Layer 4 of a small transformer language model trained on English Wikipedia (9 layers, counted from 0, width 96).
Take only the direct path to the model's output, skipping the later layers: a vector added to the residual stream pushes a token's score in proportion to its dot product with that token's output vector.

Output vectors of the tokens that the questions are about. A number n stands for (n - 128) times 0.029.
"red": 107, 144, 131, 104, 143, 122, 100, 159, 128, 151, 139, 144, 141, 120, 99, 110, 110, 129, 117, 131, 137, 122, 125, 102, 163, 102, 119, 107, 141, 105, 120, 111, 135, 133, 133, 135, 114, 135, 131, 123, 113, 141, 152, 118, 127, 134, 120, 129, 168, 123, 135, 160, 118, 147, 136, 104, 132, 118, 129, 129, 132, 149, 140, 144, 152, 127, 124, 159, 140, 127, 107, 117, 124, 141, 150, 98, 84, 155, 123, 156, 148, 154, 152, 119, 100, 139, 129, 116, 119, 128, 150, 125, 120, 123, 116, 127
" years": 106, 145, 122, 122, 121, 125, 133, 126, 128, 131, 146, 120, 107, 131, 147, 135, 148, 106, 141, 132, 137, 138, 116, 99, 131, 125, 143, 116, 142, 129, 145, 128, 111, 110, 135, 128, 87, 129, 92, 126, 151, 141, 134, 122, 130, 137, 132, 113, 141, 113, 141, 121, 128, 146, 130, 110, 166, 85, 138, 144, 130, 109, 82, 106, 112, 156, 140, 149, 151, 109, 107, 118, 100, 143, 151, 102, 102, 138, 132, 130, 120, 159, 120, 136, 128, 126, 155, 164, 129, 129, 129, 121, 122, 117, 128, 132
" ": 131, 120, 129, 139, 114, 114, 138, 133, 128, 127, 134, 129, 137, 129, 150, 128, 120, 126, 118, 123, 133, 126, 128, 130, 104, 133, 121, 123, 120, 130, 139, 114, 147, 113, 128, 116, 116, 125, 134, 131, 116, 135, 119, 112, 140, 129, 120, 117, 121, 128, 116, 117, 134, 119, 132, 140, 114, 122, 124, 125, 146, 135, 149, 114, 145, 131, 119, 121, 121, 145, 131, 128, 130, 126, 130, 117, 149, 120, 126, 135, 135, 134, 137, 125, 117, 127, 117, 137, 125, 137, 115, 131, 134, 118, 125, 122
"any": 138, 131, 128, 107, 118, 118, 130, 121, 128, 157, 110, 130, 141, 116, 131, 136, 125, 129, 144, 123, 105, 140, 125, 134, 175, 121, 87, 137, 136, 118, 113, 168, 117, 137, 114, 126, 89, 138, 130, 121, 117, 135, 145, 135, 99, 128, 115, 109, 116, 118, 137, 142, 115, 153, 132, 102, 131, 145, 144, 117, 123, 136, 110, 151, 132, 134, 124, 180, 168, 141, 112, 125, 137, 131, 121, 118, 130, 106, 135, 112, 146, 115, 118, 124, 127, 129, 142, 118, 146, 131, 160, 120, 114, 134, 135, 173
"|---": 130, 196, 124, 119, 124, 130, 104, 99, 128, 146, 139, 114, 148, 74, 142, 152, 149, 61, 147, 165, 86, 191, 66, 117, 249, 116, 118, 53, 155, 100, 173, 166, 104, 165, 79, 171, 83, 77, 98, 116, 87, 50, 153, 119, 74, 124, 107, 95, 166, 24, 167, 134, 158, 171, 135, 89, 164, 112, 116, 192, 95, 99, 123, 160, 105, 175, 114, 156, 165, 87, 76, 92, 74, 126, 155, 96, 67, 144, 83, 92, 157, 145, 108, 119, 126, 119, 136, 164, 166, 88, 177, 100, 98, 90, 156, 159
"1": 146, 118, 118, 111, 111, 141, 135, 115, 128, 132, 121, 121, 121, 127, 149, 122, 116, 128, 147, 118, 132, 115, 107, 121, 154, 137, 142, 129, 122, 122, 128, 138, 138, 128, 120, 123, 116, 145, 113, 123, 125, 146, 111, 152, 138, 132, 128, 116, 131, 134, 128, 149, 139, 104, 127, 138, 144, 141, 113, 141, 124, 112, 121, 125, 131, 145, 146, 122, 115, 142, 118, 139, 136, 129, 129, 150, 110, 134, 132, 139, 125, 145, 129, 143, 109, 121, 127, 130, 116, 150, 128, 113, 136, 117, 119, 136
"ours": 118, 160, 127, 93, 128, 123, 144, 115, 128, 135, 135, 122, 106, 112, 145, 125, 129, 120, 140, 118, 121, 118, 96, 100, 172, 103, 119, 119, 139, 117, 142, 130, 116, 122, 127, 158, 131, 132, 140, 136, 127, 137, 140, 137, 118, 114, 114, 112, 136, 91, 118, 127, 100, 134, 145, 115, 154, 81, 148, 155, 111, 144, 135, 151, 147, 154, 132, 152, 143, 104, 113, 128, 105, 128, 115, 131, 131, 141, 97, 129, 108, 128, 136, 131, 133, 125, 136, 148, 125, 146, 128, 122, 111, 160, 104, 141
"ins": 159, 140, 133, 149, 130, 130, 127, 137, 128, 120, 146, 117, 138, 105, 140, 134, 132, 130, 159, 123, 133, 137, 141, 130, 174, 130, 120, 116, 122, 100, 126, 139, 136, 140, 116, 135, 128, 123, 131, 111, 114, 120, 137, 125, 117, 124, 148, 139, 156, 150, 98, 114, 127, 114, 122, 113, 142, 121, 160, 149, 119, 142, 117, 124, 101, 136, 118, 147, 103, 147, 138, 106, 136, 115, 130, 117, 125, 139, 121, 134, 114, 146, 126, 122, 164, 141, 122, 124, 124, 118, 148, 128, 137, 151, 153, 150
"ig": 125, 148, 126, 131, 112, 129, 137, 131, 128, 126, 153, 119, 130, 147, 134, 126, 109, 134, 122, 116, 125, 128, 124, 129, 147, 128, 142, 149, 151, 131, 127, 115, 123, 114, 106, 139, 134, 107, 120, 118, 106, 133, 133, 137, 108, 124, 128, 136, 159, 146, 132, 131, 120, 109, 120, 148, 105, 136, 129, 110, 121, 159, 101, 131, 130, 134, 143, 120, 132, 122, 111, 154, 137, 131, 142, 152, 123, 116, 132, 110, 114, 116, 122, 102, 153, 128, 142, 150, 138, 118, 116, 140, 136, 142, 131, 149
"ents": 163, 145, 141, 88, 136, 144, 123, 115, 128, 125, 122, 128, 153, 139, 154, 145, 150, 119, 106, 148, 131, 122, 104, 132, 169, 130, 128, 94, 118, 121, 119, 152, 144, 141, 117, 134, 137, 103, 128, 130, 153, 141, 153, 128, 127, 105, 136, 150, 154, 129, 110, 126, 116, 134, 142, 129, 152, 122, 135, 138, 118, 146, 123, 129, 134, 129, 150, 147, 111, 116, 87, 113, 68, 109, 115, 109, 127, 145, 98, 116, 150, 157, 120, 123, 106, 127, 142, 126, 132, 140, 150, 134, 124, 169, 126, 126
"ople": 141, 136, 130, 136, 109, 126, 127, 124, 128, 125, 113, 112, 110, 108, 151, 122, 148, 116, 125, 125, 127, 141, 93, 120, 177, 117, 126, 103, 185, 119, 106, 142, 100, 130, 108, 108, 111, 125, 127, 95, 115, 125, 106, 121, 100, 140, 104, 81, 141, 89, 164, 148, 136, 150, 143, 121, 136, 110, 126, 138, 123, 113, 136, 123, 100, 137, 99, 156, 153, 140, 131, 132, 84, 136, 129, 83, 153, 103, 119, 104, 162, 137, 84, 119, 115, 150, 122, 133, 163, 137, 151, 134, 135, 153, 121, 136
"r": 143, 117, 133, 111, 147, 92, 129, 131, 128, 113, 160, 134, 127, 131, 122, 136, 113, 138, 101, 114, 145, 138, 161, 113, 143, 121, 150, 124, 128, 119, 135, 128, 139, 124, 135, 139, 131, 107, 147, 151, 122, 116, 122, 107, 113, 144, 123, 134, 139, 146, 123, 155, 114, 128, 122, 101, 148, 133, 158, 130, 132, 140, 143, 138, 122, 128, 113, 142, 124, 145, 105, 143, 156, 124, 134, 137, 120, 135, 139, 138, 131, 113, 142, 119, 146, 134, 132, 107, 124, 148, 132, 111, 131, 117, 138, 113

Output weights of attention head 1. The head adds the sum of these rows, row i times number i of z. A number n stands for (n - 128) times 0.0077.
o0: 145, 205, 142, 141, 137, 151, 130, 149, 103, 112, 89, 108, 103, 120, 138, 123, 95, 122, 173, 144, 118, 115, 100, 145, 153, 119, 100, 111, 111, 114, 98, 122, 130, 93, 111, 148, 86, 185, 149, 93, 199, 136, 157, 153, 149, 127, 131, 157, 160, 159, 124, 102, 136, 122, 140, 187, 114, 137, 126, 148, 82, 86, 69, 116, 155, 125, 156, 136, 123, 91, 122, 114, 124, 139, 132, 101, 178, 177, 130, 149, 106, 141, 141, 155, 98, 128, 130, 127, 146, 163, 167, 119, 107, 103, 132, 135
o1: 94, 99, 129, 144, 138, 134, 98, 99, 108, 114, 133, 97, 155, 112, 134, 117, 74, 154, 114, 102, 92, 104, 150, 147, 133, 146, 108, 115, 90, 113, 163, 138, 136, 130, 157, 98, 160, 120, 121, 176, 136, 124, 104, 126, 171, 128, 133, 131, 133, 134, 147, 118, 129, 90, 150, 97, 156, 157, 110, 183, 44, 157, 108, 150, 110, 148, 149, 143, 156, 119, 118, 152, 157, 120, 132, 98, 131, 145, 65, 92, 103, 198, 155, 124, 133, 130, 109, 105, 115, 127, 145, 127, 82, 85, 123, 124
o2: 132, 140, 122, 133, 96, 109, 138, 143, 177, 102, 113, 150, 118, 120, 124, 145, 167, 117, 143, 88, 124, 143, 134, 211, 175, 120, 136, 120, 161, 120, 151, 131, 136, 142, 124, 94, 98, 145, 96, 126, 81, 151, 126, 172, 138, 156, 138, 114, 124, 119, 140, 139, 165, 134, 150, 137, 139, 152, 156, 120, 156, 95, 91, 87, 130, 123, 148, 132, 116, 201, 161, 148, 109, 89, 104, 146, 168, 120, 145, 125, 115, 107, 157, 159, 110, 152, 70, 121, 189, 129, 132, 172, 138, 116, 113, 136
o3: 153, 84, 111, 138, 134, 137, 126, 153, 96, 103, 71, 105, 136, 113, 140, 159, 129, 130, 154, 106, 116, 123, 109, 123, 126, 110, 181, 114, 170, 103, 131, 128, 167, 109, 146, 160, 128, 134, 132, 84, 113, 131, 121, 159, 174, 131, 104, 95, 153, 128, 165, 133, 104, 115, 136, 175, 150, 107, 148, 117, 143, 175, 125, 119, 150, 102, 115, 138, 123, 122, 126, 173, 147, 107, 162, 173, 139, 142, 132, 90, 138, 134, 200, 93, 164, 94, 144, 101, 114, 156, 112, 161, 130, 148, 135, 127
o4: 105, 119, 140, 125, 172, 139, 124, 75, 184, 119, 146, 167, 90, 67, 136, 149, 138, 121, 128, 154, 95, 134, 132, 142, 123, 133, 124, 159, 127, 115, 134, 78, 148, 136, 131, 109, 140, 145, 186, 93, 156, 156, 104, 120, 128, 119, 168, 116, 147, 127, 123, 145, 103, 127, 99, 128, 151, 126, 115, 151, 119, 171, 86, 137, 129, 93, 105, 94, 135, 163, 107, 118, 147, 125, 144, 103, 88, 167, 121, 127, 140, 129, 111, 143, 107, 124, 121, 119, 72, 138, 94, 157, 141, 125, 109, 132
o5: 140, 171, 155, 120, 131, 151, 125, 121, 149, 115, 161, 98, 184, 104, 177, 149, 106, 78, 127, 132, 150, 111, 105, 117, 161, 129, 134, 113, 114, 158, 142, 91, 111, 73, 125, 132, 104, 151, 114, 133, 96, 152, 108, 128, 157, 159, 79, 106, 86, 157, 125, 154, 165, 112, 122, 126, 153, 130, 116, 145, 136, 104, 91, 92, 123, 114, 136, 122, 121, 154, 125, 103, 134, 150, 148, 113, 113, 116, 176, 139, 188, 157, 187, 155, 141, 100, 140, 140, 118, 155, 120, 84, 103, 131, 140, 125
o6: 157, 116, 114, 181, 87, 128, 102, 99, 155, 162, 148, 149, 66, 101, 119, 96, 85, 135, 148, 109, 130, 135, 151, 105, 121, 139, 194, 142, 128, 135, 115, 117, 204, 115, 115, 97, 115, 141, 110, 129, 137, 166, 84, 102, 91, 94, 171, 129, 164, 164, 138, 152, 143, 84, 144, 140, 116, 80, 126, 109, 147, 146, 102, 131, 90, 186, 134, 92, 96, 165, 106, 142, 126, 123, 106, 110, 106, 155, 108, 110, 144, 158, 99, 126, 163, 103, 152, 152, 91, 144, 173, 97, 98, 141, 128, 158
o7: 132, 137, 122, 114, 137, 151, 85, 96, 171, 153, 67, 146, 195, 164, 139, 91, 139, 135, 86, 100, 140, 134, 147, 142, 122, 135, 138, 184, 180, 81, 150, 130, 130, 146, 158, 132, 107, 123, 84, 129, 155, 137, 87, 136, 162, 121, 107, 119, 118, 97, 189, 109, 123, 141, 159, 114, 121, 134, 119, 113, 108, 94, 83, 106, 175, 146, 111, 133, 179, 113, 133, 142, 97, 138, 102, 132, 102, 144, 115, 96, 146, 133, 112, 95, 132, 130, 94, 165, 138, 159, 147, 168, 136, 149, 136, 117
o8: 163, 144, 109, 158, 111, 122, 134, 103, 147, 94, 119, 129, 123, 162, 177, 98, 97, 123, 137, 126, 140, 87, 131, 165, 70, 136, 138, 136, 110, 104, 102, 150, 122, 137, 79, 166, 148, 129, 87, 107, 106, 142, 140, 127, 173, 122, 94, 127, 169, 165, 85, 140, 92, 195, 144, 160, 143, 96, 136, 168, 128, 146, 89, 139, 123, 140, 130, 156, 121, 93, 117, 114, 142, 122, 116, 193, 97, 136, 108, 131, 99, 152, 103, 131, 135, 103, 91, 132, 108, 132, 150, 104, 85, 139, 119, 132
o9: 155, 135, 159, 104, 109, 161, 131, 111, 154, 122, 130, 97, 101, 120, 144, 86, 121, 113, 83, 140, 159, 137, 117, 133, 97, 138, 139, 200, 116, 89, 141, 130, 98, 117, 126, 122, 110, 147, 113, 110, 167, 159, 128, 155, 172, 106, 151, 152, 155, 121, 119, 131, 194, 116, 119, 107, 132, 144, 119, 150, 135, 189, 139, 109, 106, 142, 124, 141, 84, 75, 116, 119, 156, 82, 135, 117, 80, 157, 124, 109, 110, 128, 137, 112, 110, 146, 142, 129, 118, 113, 122, 147, 139, 113, 94, 116
o10: 131, 120, 155, 165, 125, 60, 128, 131, 164, 108, 120, 140, 135, 156, 130, 114, 119, 141, 132, 129, 130, 131, 127, 148, 153, 153, 126, 116, 129, 112, 97, 110, 130, 124, 144, 133, 203, 122, 150, 121, 140, 133, 88, 147, 136, 131, 105, 146, 120, 148, 122, 111, 116, 142, 95, 139, 106, 155, 136, 150, 94, 134, 121, 146, 121, 136, 131, 128, 189, 142, 114, 111, 109, 154, 146, 158, 120, 127, 137, 108, 136, 105, 156, 89, 188, 113, 154, 116, 133, 109, 125, 129, 195, 126, 104, 107
o11: 136, 154, 108, 76, 152, 140, 127, 136, 154, 134, 110, 95, 101, 167, 115, 121, 102, 120, 68, 100, 125, 167, 145, 119, 95, 127, 199, 112, 139, 143, 139, 120, 97, 139, 114, 128, 159, 124, 116, 154, 137, 127, 119, 145, 131, 151, 208, 182, 95, 137, 171, 154, 106, 136, 166, 97, 87, 160, 170, 164, 148, 100, 82, 159, 147, 140, 146, 86, 103, 52, 125, 159, 144, 144, 166, 150, 130, 131, 120, 127, 141, 136, 126, 110, 126, 129, 134, 91, 121, 146, 88, 105, 98, 107, 129, 150
o12: 113, 223, 138, 124, 135, 165, 160, 103, 91, 158, 171, 124, 151, 122, 160, 98, 102, 87, 121, 132, 116, 89, 121, 96, 128, 124, 133, 162, 151, 77, 154, 71, 122, 102, 62, 136, 147, 119, 132, 107, 72, 131, 102, 152, 110, 120, 118, 76, 160, 137, 125, 163, 128, 108, 134, 139, 121, 107, 199, 139, 132, 127, 108, 118, 109, 126, 151, 132, 97, 119, 94, 167, 141, 112, 153, 126, 101, 127, 134, 104, 93, 104, 116, 109, 146, 115, 113, 148, 75, 114, 131, 176, 142, 108, 125, 106
o13: 95, 144, 156, 109, 156, 66, 139, 145, 104, 162, 188, 97, 104, 106, 167, 112, 101, 133, 89, 203, 134, 150, 134, 116, 73, 122, 121, 118, 132, 78, 138, 127, 175, 124, 162, 127, 154, 126, 122, 140, 147, 151, 131, 187, 80, 160, 109, 146, 116, 120, 111, 102, 123, 177, 201, 129, 136, 95, 121, 118, 132, 93, 131, 139, 118, 160, 106, 165, 156, 133, 79, 108, 95, 115, 155, 100, 121, 165, 111, 157, 146, 150, 135, 139, 191, 162, 168, 137, 151, 103, 159, 111, 84, 151, 128, 166
o14: 122, 146, 177, 97, 106, 146, 100, 114, 111, 101, 117, 121, 142, 132, 94, 149, 139, 150, 160, 139, 128, 145, 105, 131, 161, 123, 114, 154, 141, 135, 104, 102, 135, 132, 127, 151, 93, 109, 154, 136, 98, 118, 119, 118, 81, 91, 150, 136, 112, 115, 160, 114, 123, 145, 171, 117, 129, 133, 85, 120, 147, 122, 97, 142, 123, 123, 117, 132, 92, 130, 108, 149, 135, 131, 94, 104, 135, 99, 93, 131, 93, 130, 87, 83, 203, 118, 121, 91, 155, 116, 132, 89, 125, 68, 177, 125
o15: 117, 162, 161, 99, 157, 142, 120, 159, 89, 99, 78, 158, 126, 139, 113, 125, 146, 137, 152, 129, 124, 116, 116, 97, 249, 130, 123, 132, 149, 123, 147, 154, 133, 145, 100, 112, 159, 144, 79, 112, 142, 138, 153, 159, 128, 85, 131, 150, 171, 137, 127, 100, 133, 140, 115, 107, 120, 142, 170, 159, 135, 171, 90, 128, 110, 164, 106, 112, 95, 121, 88, 111, 147, 156, 115, 167, 134, 123, 145, 122, 114, 183, 143, 167, 129, 107, 141, 118, 122, 112, 133, 122, 135, 169, 138, 161
o16: 100, 133, 132, 135, 145, 160, 117, 80, 128, 151, 148, 103, 158, 150, 143, 122, 120, 115, 138, 64, 135, 128, 128, 176, 194, 145, 131, 117, 164, 140, 144, 127, 128, 142, 138, 120, 138, 142, 159, 126, 127, 122, 179, 116, 172, 141, 111, 120, 146, 139, 124, 141, 119, 133, 143, 95, 172, 131, 164, 115, 100, 167, 151, 144, 169, 119, 159, 122, 87, 103, 111, 183, 118, 150, 130, 115, 133, 117, 171, 105, 118, 144, 116, 94, 200, 86, 130, 129, 162, 151, 119, 102, 151, 142, 155, 174
o17: 147, 158, 101, 103, 106, 150, 171, 127, 132, 154, 93, 121, 147, 159, 116, 155, 177, 147, 118, 114, 133, 113, 145, 108, 84, 156, 97, 116, 143, 123, 99, 77, 139, 102, 111, 146, 149, 132, 161, 108, 71, 116, 112, 194, 120, 117, 128, 104, 117, 126, 137, 146, 146, 91, 142, 118, 126, 158, 112, 192, 120, 109, 144, 134, 188, 168, 122, 167, 109, 167, 129, 145, 94, 140, 148, 160, 141, 148, 131, 119, 103, 131, 166, 109, 150, 91, 69, 163, 138, 151, 140, 99, 175, 128, 166, 160
o18: 96, 119, 133, 90, 161, 103, 113, 128, 166, 100, 140, 131, 178, 71, 118, 129, 133, 115, 118, 141, 181, 98, 99, 108, 110, 122, 102, 92, 130, 108, 157, 90, 133, 119, 96, 149, 183, 141, 120, 113, 130, 103, 92, 89, 156, 98, 170, 153, 155, 162, 149, 137, 156, 130, 174, 184, 109, 69, 131, 119, 116, 126, 161, 108, 106, 117, 132, 146, 129, 128, 106, 101, 94, 130, 159, 90, 122, 172, 130, 112, 148, 138, 170, 99, 138, 146, 133, 161, 87, 72, 168, 113, 129, 129, 145, 138
o19: 97, 109, 94, 129, 97, 154, 135, 160, 157, 158, 114, 130, 125, 135, 107, 118, 136, 114, 111, 125, 157, 119, 152, 112, 187, 152, 113, 143, 112, 154, 103, 119, 163, 108, 74, 126, 149, 122, 131, 164, 125, 153, 142, 154, 117, 141, 110, 111, 148, 156, 124, 115, 64, 125, 105, 120, 106, 126, 116, 100, 137, 138, 129, 178, 114, 136, 140, 161, 133, 140, 129, 187, 139, 104, 116, 166, 98, 130, 129, 121, 129, 91, 115, 117, 85, 136, 134, 153, 182, 175, 100, 105, 114, 138, 94, 144
o20: 129, 104, 151, 169, 130, 130, 122, 107, 152, 135, 123, 135, 118, 181, 116, 150, 126, 146, 99, 154, 132, 70, 140, 161, 89, 123, 140, 139, 143, 134, 154, 73, 167, 113, 104, 97, 148, 119, 143, 120, 132, 121, 133, 150, 146, 126, 125, 144, 102, 85, 139, 114, 97, 143, 98, 80, 100, 87, 129, 160, 174, 152, 128, 113, 143, 105, 152, 171, 115, 135, 127, 94, 70, 116, 116, 84, 167, 129, 118, 153, 124, 130, 157, 112, 131, 150, 159, 139, 93, 121, 110, 161, 80, 138, 153, 103
o21: 159, 90, 123, 143, 152, 135, 139, 144, 138, 128, 132, 132, 171, 146, 136, 161, 159, 131, 78, 118, 153, 164, 171, 180, 128, 159, 132, 95, 90, 95, 117, 152, 138, 151, 110, 158, 84, 114, 146, 136, 143, 147, 157, 157, 88, 138, 108, 117, 134, 143, 180, 132, 144, 143, 111, 119, 109, 179, 128, 111, 156, 154, 88, 133, 132, 145, 91, 104, 127, 131, 148, 176, 155, 151, 121, 115, 161, 94, 128, 134, 127, 119, 87, 125, 128, 123, 118, 106, 104, 153, 111, 106, 136, 118, 131, 90
o22: 111, 121, 113, 139, 179, 143, 87, 134, 135, 97, 117, 140, 105, 133, 163, 111, 135, 131, 148, 125, 179, 120, 112, 119, 144, 113, 144, 150, 65, 129, 136, 138, 94, 142, 163, 98, 128, 133, 116, 126, 127, 136, 125, 165, 159, 127, 156, 123, 126, 108, 164, 102, 138, 169, 127, 91, 166, 153, 102, 86, 129, 118, 112, 155, 134, 123, 197, 146, 126, 141, 119, 134, 121, 140, 149, 171, 141, 141, 146, 166, 115, 87, 121, 111, 112, 106, 122, 129, 114, 105, 152, 119, 126, 147, 90, 93
o23: 111, 124, 130, 93, 141, 119, 132, 122, 111, 156, 145, 122, 132, 104, 117, 124, 181, 129, 105, 121, 119, 146, 101, 159, 165, 164, 128, 193, 112, 127, 109, 96, 92, 109, 131, 160, 192, 117, 113, 98, 145, 162, 92, 115, 158, 89, 171, 159, 144, 155, 100, 129, 134, 132, 130, 123, 120, 132, 121, 105, 103, 149, 142, 150, 150, 98, 153, 143, 118, 123, 151, 135, 53, 106, 126, 81, 79, 122, 141, 144, 162, 186, 98, 96, 105, 139, 160, 103, 85, 108, 119, 139, 132, 79, 76, 123
o24: 140, 130, 122, 143, 93, 132, 132, 101, 149, 145, 123, 115, 139, 112, 124, 124, 137, 121, 129, 127, 152, 54, 112, 119, 122, 145, 110, 126, 126, 98, 113, 186, 164, 123, 129, 118, 174, 123, 102, 127, 104, 150, 124, 94, 95, 135, 126, 142, 112, 147, 95, 115, 117, 66, 176, 165, 151, 158, 126, 125, 109, 143, 114, 103, 124, 108, 141, 130, 121, 87, 120, 138, 103, 110, 114, 121, 140, 146, 133, 171, 151, 117, 131, 96, 75, 111, 103, 138, 118, 142, 149, 145, 100, 125, 162, 126
o25: 79, 102, 91, 138, 180, 143, 132, 123, 114, 149, 138, 130, 128, 143, 57, 130, 131, 160, 147, 210, 115, 116, 129, 135, 172, 100, 140, 164, 131, 153, 166, 160, 124, 136, 127, 110, 147, 129, 80, 127, 126, 133, 132, 87, 103, 158, 117, 143, 163, 124, 162, 139, 164, 155, 116, 183, 130, 118, 95, 134, 137, 162, 87, 114, 123, 107, 111, 139, 132, 127, 94, 133, 70, 132, 149, 129, 173, 130, 145, 84, 138, 138, 114, 142, 122, 80, 128, 176, 136, 140, 148, 119, 94, 115, 68, 140
o26: 203, 113, 136, 117, 98, 132, 148, 107, 123, 148, 152, 135, 126, 126, 108, 213, 100, 165, 174, 138, 94, 123, 190, 164, 145, 153, 165, 163, 113, 109, 109, 138, 106, 175, 122, 160, 117, 134, 168, 167, 101, 165, 145, 148, 119, 144, 68, 150, 132, 128, 148, 174, 108, 110, 119, 111, 142, 142, 90, 140, 143, 54, 177, 159, 130, 156, 118, 131, 151, 169, 146, 169, 146, 169, 138, 197, 157, 132, 165, 126, 96, 124, 121, 119, 136, 96, 101, 94, 130, 186, 144, 158, 90, 157, 143, 143
o27: 164, 139, 89, 107, 120, 82, 168, 144, 136, 150, 102, 148, 158, 156, 135, 172, 95, 95, 53, 116, 94, 122, 163, 163, 170, 94, 100, 157, 117, 135, 133, 132, 125, 108, 123, 132, 132, 184, 124, 120, 110, 148, 138, 92, 113, 96, 154, 84, 109, 101, 124, 100, 118, 101, 99, 152, 157, 103, 128, 119, 129, 141, 129, 132, 132, 123, 134, 125, 129, 114, 141, 116, 129, 167, 167, 120, 82, 162, 118, 148, 113, 149, 149, 133, 159, 108, 144, 137, 116, 113, 165, 102, 142, 127, 116, 112
o28: 82, 131, 117, 115, 87, 146, 96, 119, 204, 156, 112, 136, 92, 117, 78, 140, 124, 106, 121, 161, 149, 108, 108, 112, 115, 133, 88, 121, 150, 127, 110, 148, 151, 118, 136, 141, 121, 131, 137, 146, 112, 91, 108, 138, 126, 114, 128, 132, 154, 100, 138, 153, 174, 178, 101, 97, 152, 133, 193, 122, 113, 142, 109, 116, 133, 103, 118, 125, 171, 104, 127, 105, 144, 134, 87, 96, 104, 140, 136, 163, 106, 170, 143, 84, 154, 91, 169, 125, 120, 161, 167, 124, 124, 143, 144, 137
o29: 173, 149, 75, 106, 85, 162, 107, 161, 99, 163, 96, 181, 122, 168, 138, 144, 148, 132, 90, 143, 102, 146, 128, 163, 108, 155, 128, 137, 86, 131, 108, 132, 133, 147, 78, 101, 115, 134, 192, 122, 110, 119, 138, 90, 149, 149, 106, 122, 132, 89, 135, 166, 107, 130, 162, 148, 127, 136, 107, 119, 101, 165, 182, 110, 139, 144, 148, 126, 127, 129, 110, 157, 142, 161, 90, 168, 143, 104, 142, 91, 89, 135, 175, 128, 115, 96, 150, 70, 145, 178, 123, 154, 161, 174, 109, 138
o30: 103, 144, 147, 127, 117, 88, 83, 146, 128, 158, 90, 93, 130, 95, 134, 138, 161, 106, 134, 197, 112, 168, 79, 100, 120, 165, 120, 117, 147, 149, 88, 137, 126, 124, 122, 129, 132, 91, 112, 112, 131, 129, 148, 162, 117, 114, 122, 84, 107, 150, 132, 90, 153, 135, 129, 170, 89, 80, 121, 158, 157, 162, 179, 103, 104, 106, 173, 128, 124, 58, 116, 94, 123, 178, 106, 119, 117, 127, 107, 166, 157, 126, 122, 130, 171, 150, 135, 136, 96, 96, 138, 123, 74, 107, 116, 112
o31: 111, 95, 139, 157, 143, 111, 134, 105, 125, 150, 164, 125, 155, 73, 155, 142, 151, 135, 111, 157, 114, 107, 87, 133, 135, 128, 108, 111, 137, 136, 130, 86, 157, 155, 169, 115, 144, 129, 132, 85, 77, 117, 140, 88, 125, 159, 186, 129, 141, 121, 68, 137, 150, 119, 119, 108, 86, 107, 119, 96, 130, 153, 108, 125, 119, 196, 135, 153, 134, 100, 91, 85, 132, 147, 135, 106, 89, 199, 100, 127, 164, 149, 148, 90, 104, 163, 154, 162, 122, 115, 180, 137, 123, 118, 79, 105

Each question shows a token from some text and the vector z that the head gathered there. A number n stands for (n - 128) times 0.033.

"a": 138, 141, 120, 131, 103, 126, 139, 134, 119, 141, 116, 123, 147, 152, 97, 140, 106, 118, 132, 143, 127, 118, 139, 137, 131, 122, 112, 132, 131, 118, 113, 137
Which two tokens does it push up most, strongest first? " years", "red"

"W": 130, 136, 123, 138, 106, 121, 138, 140, 117, 134, 121, 126, 147, 152, 106, 138, 106, 118, 136, 140, 127, 118, 131, 138, 127, 121, 117, 129, 125, 119, 118, 130
Which three tokens does it push up most, strongest first? " years", "red", "ours"

" G": 122, 152, 134, 142, 97, 108, 131, 132, 87, 118, 162, 103, 118, 128, 115, 137, 116, 166, 111, 160, 97, 166, 148, 156, 106, 98, 173, 134, 128, 142, 114, 124
Which three tokens does it push up most, strongest first? "any", "r", "1"

" J": 116, 98, 140, 154, 108, 115, 123, 164, 118, 108, 121, 88, 148, 97, 102, 126, 163, 182, 83, 164, 65, 165, 155, 136, 113, 90, 189, 139, 128, 134, 125, 111
Which two tokens does it push up most, strongest first? "any", "1"

" R": 123, 153, 123, 128, 102, 120, 129, 129, 129, 129, 124, 122, 140, 136, 116, 135, 111, 131, 129, 141, 125, 111, 137, 143, 138, 128, 124, 121, 131, 121, 124, 125
Which two tokens does it push up most, strongest first? "ours", "red"

"ajor": 139, 144, 125, 146, 101, 129, 124, 133, 122, 132, 123, 113, 148, 155, 119, 143, 109, 127, 143, 152, 124, 109, 139, 144, 124, 132, 108, 122, 120, 114, 127, 133
Which of these tokens does it push down most? "r"

" of": 131, 142, 124, 137, 107, 123, 138, 137, 119, 136, 115, 130, 147, 156, 99, 140, 107, 119, 135, 142, 124, 118, 136, 140, 132, 122, 108, 128, 130, 116, 112, 136
Pushed up most: " years"

" |": 135, 133, 135, 139, 115, 109, 143, 137, 119, 140, 113, 122, 150, 123, 106, 122, 108, 129, 130, 144, 130, 118, 132, 153, 151, 108, 129, 124, 112, 136, 96, 131
Pushed up most: "1"

"over": 119, 128, 119, 140, 119, 119, 130, 146, 126, 120, 116, 128, 140, 151, 111, 128, 116, 124, 133, 143, 131, 110, 137, 141, 132, 117, 125, 137, 124, 125, 122, 124
Which of these tokens does it push down most? "ins"

" and": 158, 159, 126, 137, 128, 133, 199, 111, 156, 200, 89, 143, 149, 62, 135, 159, 125, 146, 146, 143, 85, 93, 124, 190, 77, 88, 101, 137, 118, 172, 116, 127
Pushed up most: "1"

" P": 182, 206, 158, 182, 98, 118, 100, 123, 126, 113, 134, 128, 101, 139, 114, 106, 141, 162, 95, 88, 98, 136, 106, 104, 152, 87, 171, 108, 61, 120, 106, 114
Pushed up most: "1"

"r": 129, 74, 106, 240, 47, 117, 72, 135, 108, 66, 152, 179, 176, 110, 103, 195, 134, 136, 32, 165, 74, 105, 119, 116, 112, 109, 190, 79, 50, 201, 113, 45
Pushed up most: "ig"

" At": 116, 142, 101, 143, 103, 109, 127, 143, 120, 142, 126, 111, 140, 140, 109, 129, 122, 134, 128, 143, 117, 125, 137, 154, 126, 138, 118, 128, 137, 122, 121, 122
Which of these tokens does it push down most? "ins"

" N": 120, 135, 108, 140, 103, 124, 127, 142, 126, 145, 112, 110, 144, 156, 108, 133, 110, 128, 134, 135, 128, 126, 132, 148, 123, 127, 116, 132, 130, 125, 105, 134
Which two tokens does it push up most, strongest first? "red", " years"

"im": 118, 107, 187, 129, 104, 104, 93, 181, 129, 84, 120, 134, 139, 118, 125, 140, 156, 157, 54, 179, 101, 133, 114, 103, 109, 120, 153, 113, 73, 195, 86, 31
Pushed up most: "any"

" W": 131, 136, 122, 138, 104, 122, 137, 138, 118, 136, 121, 125, 148, 153, 105, 137, 104, 118, 138, 138, 127, 118, 132, 138, 127, 121, 116, 131, 125, 118, 118, 132
Which of these tokens does it push down most? "any"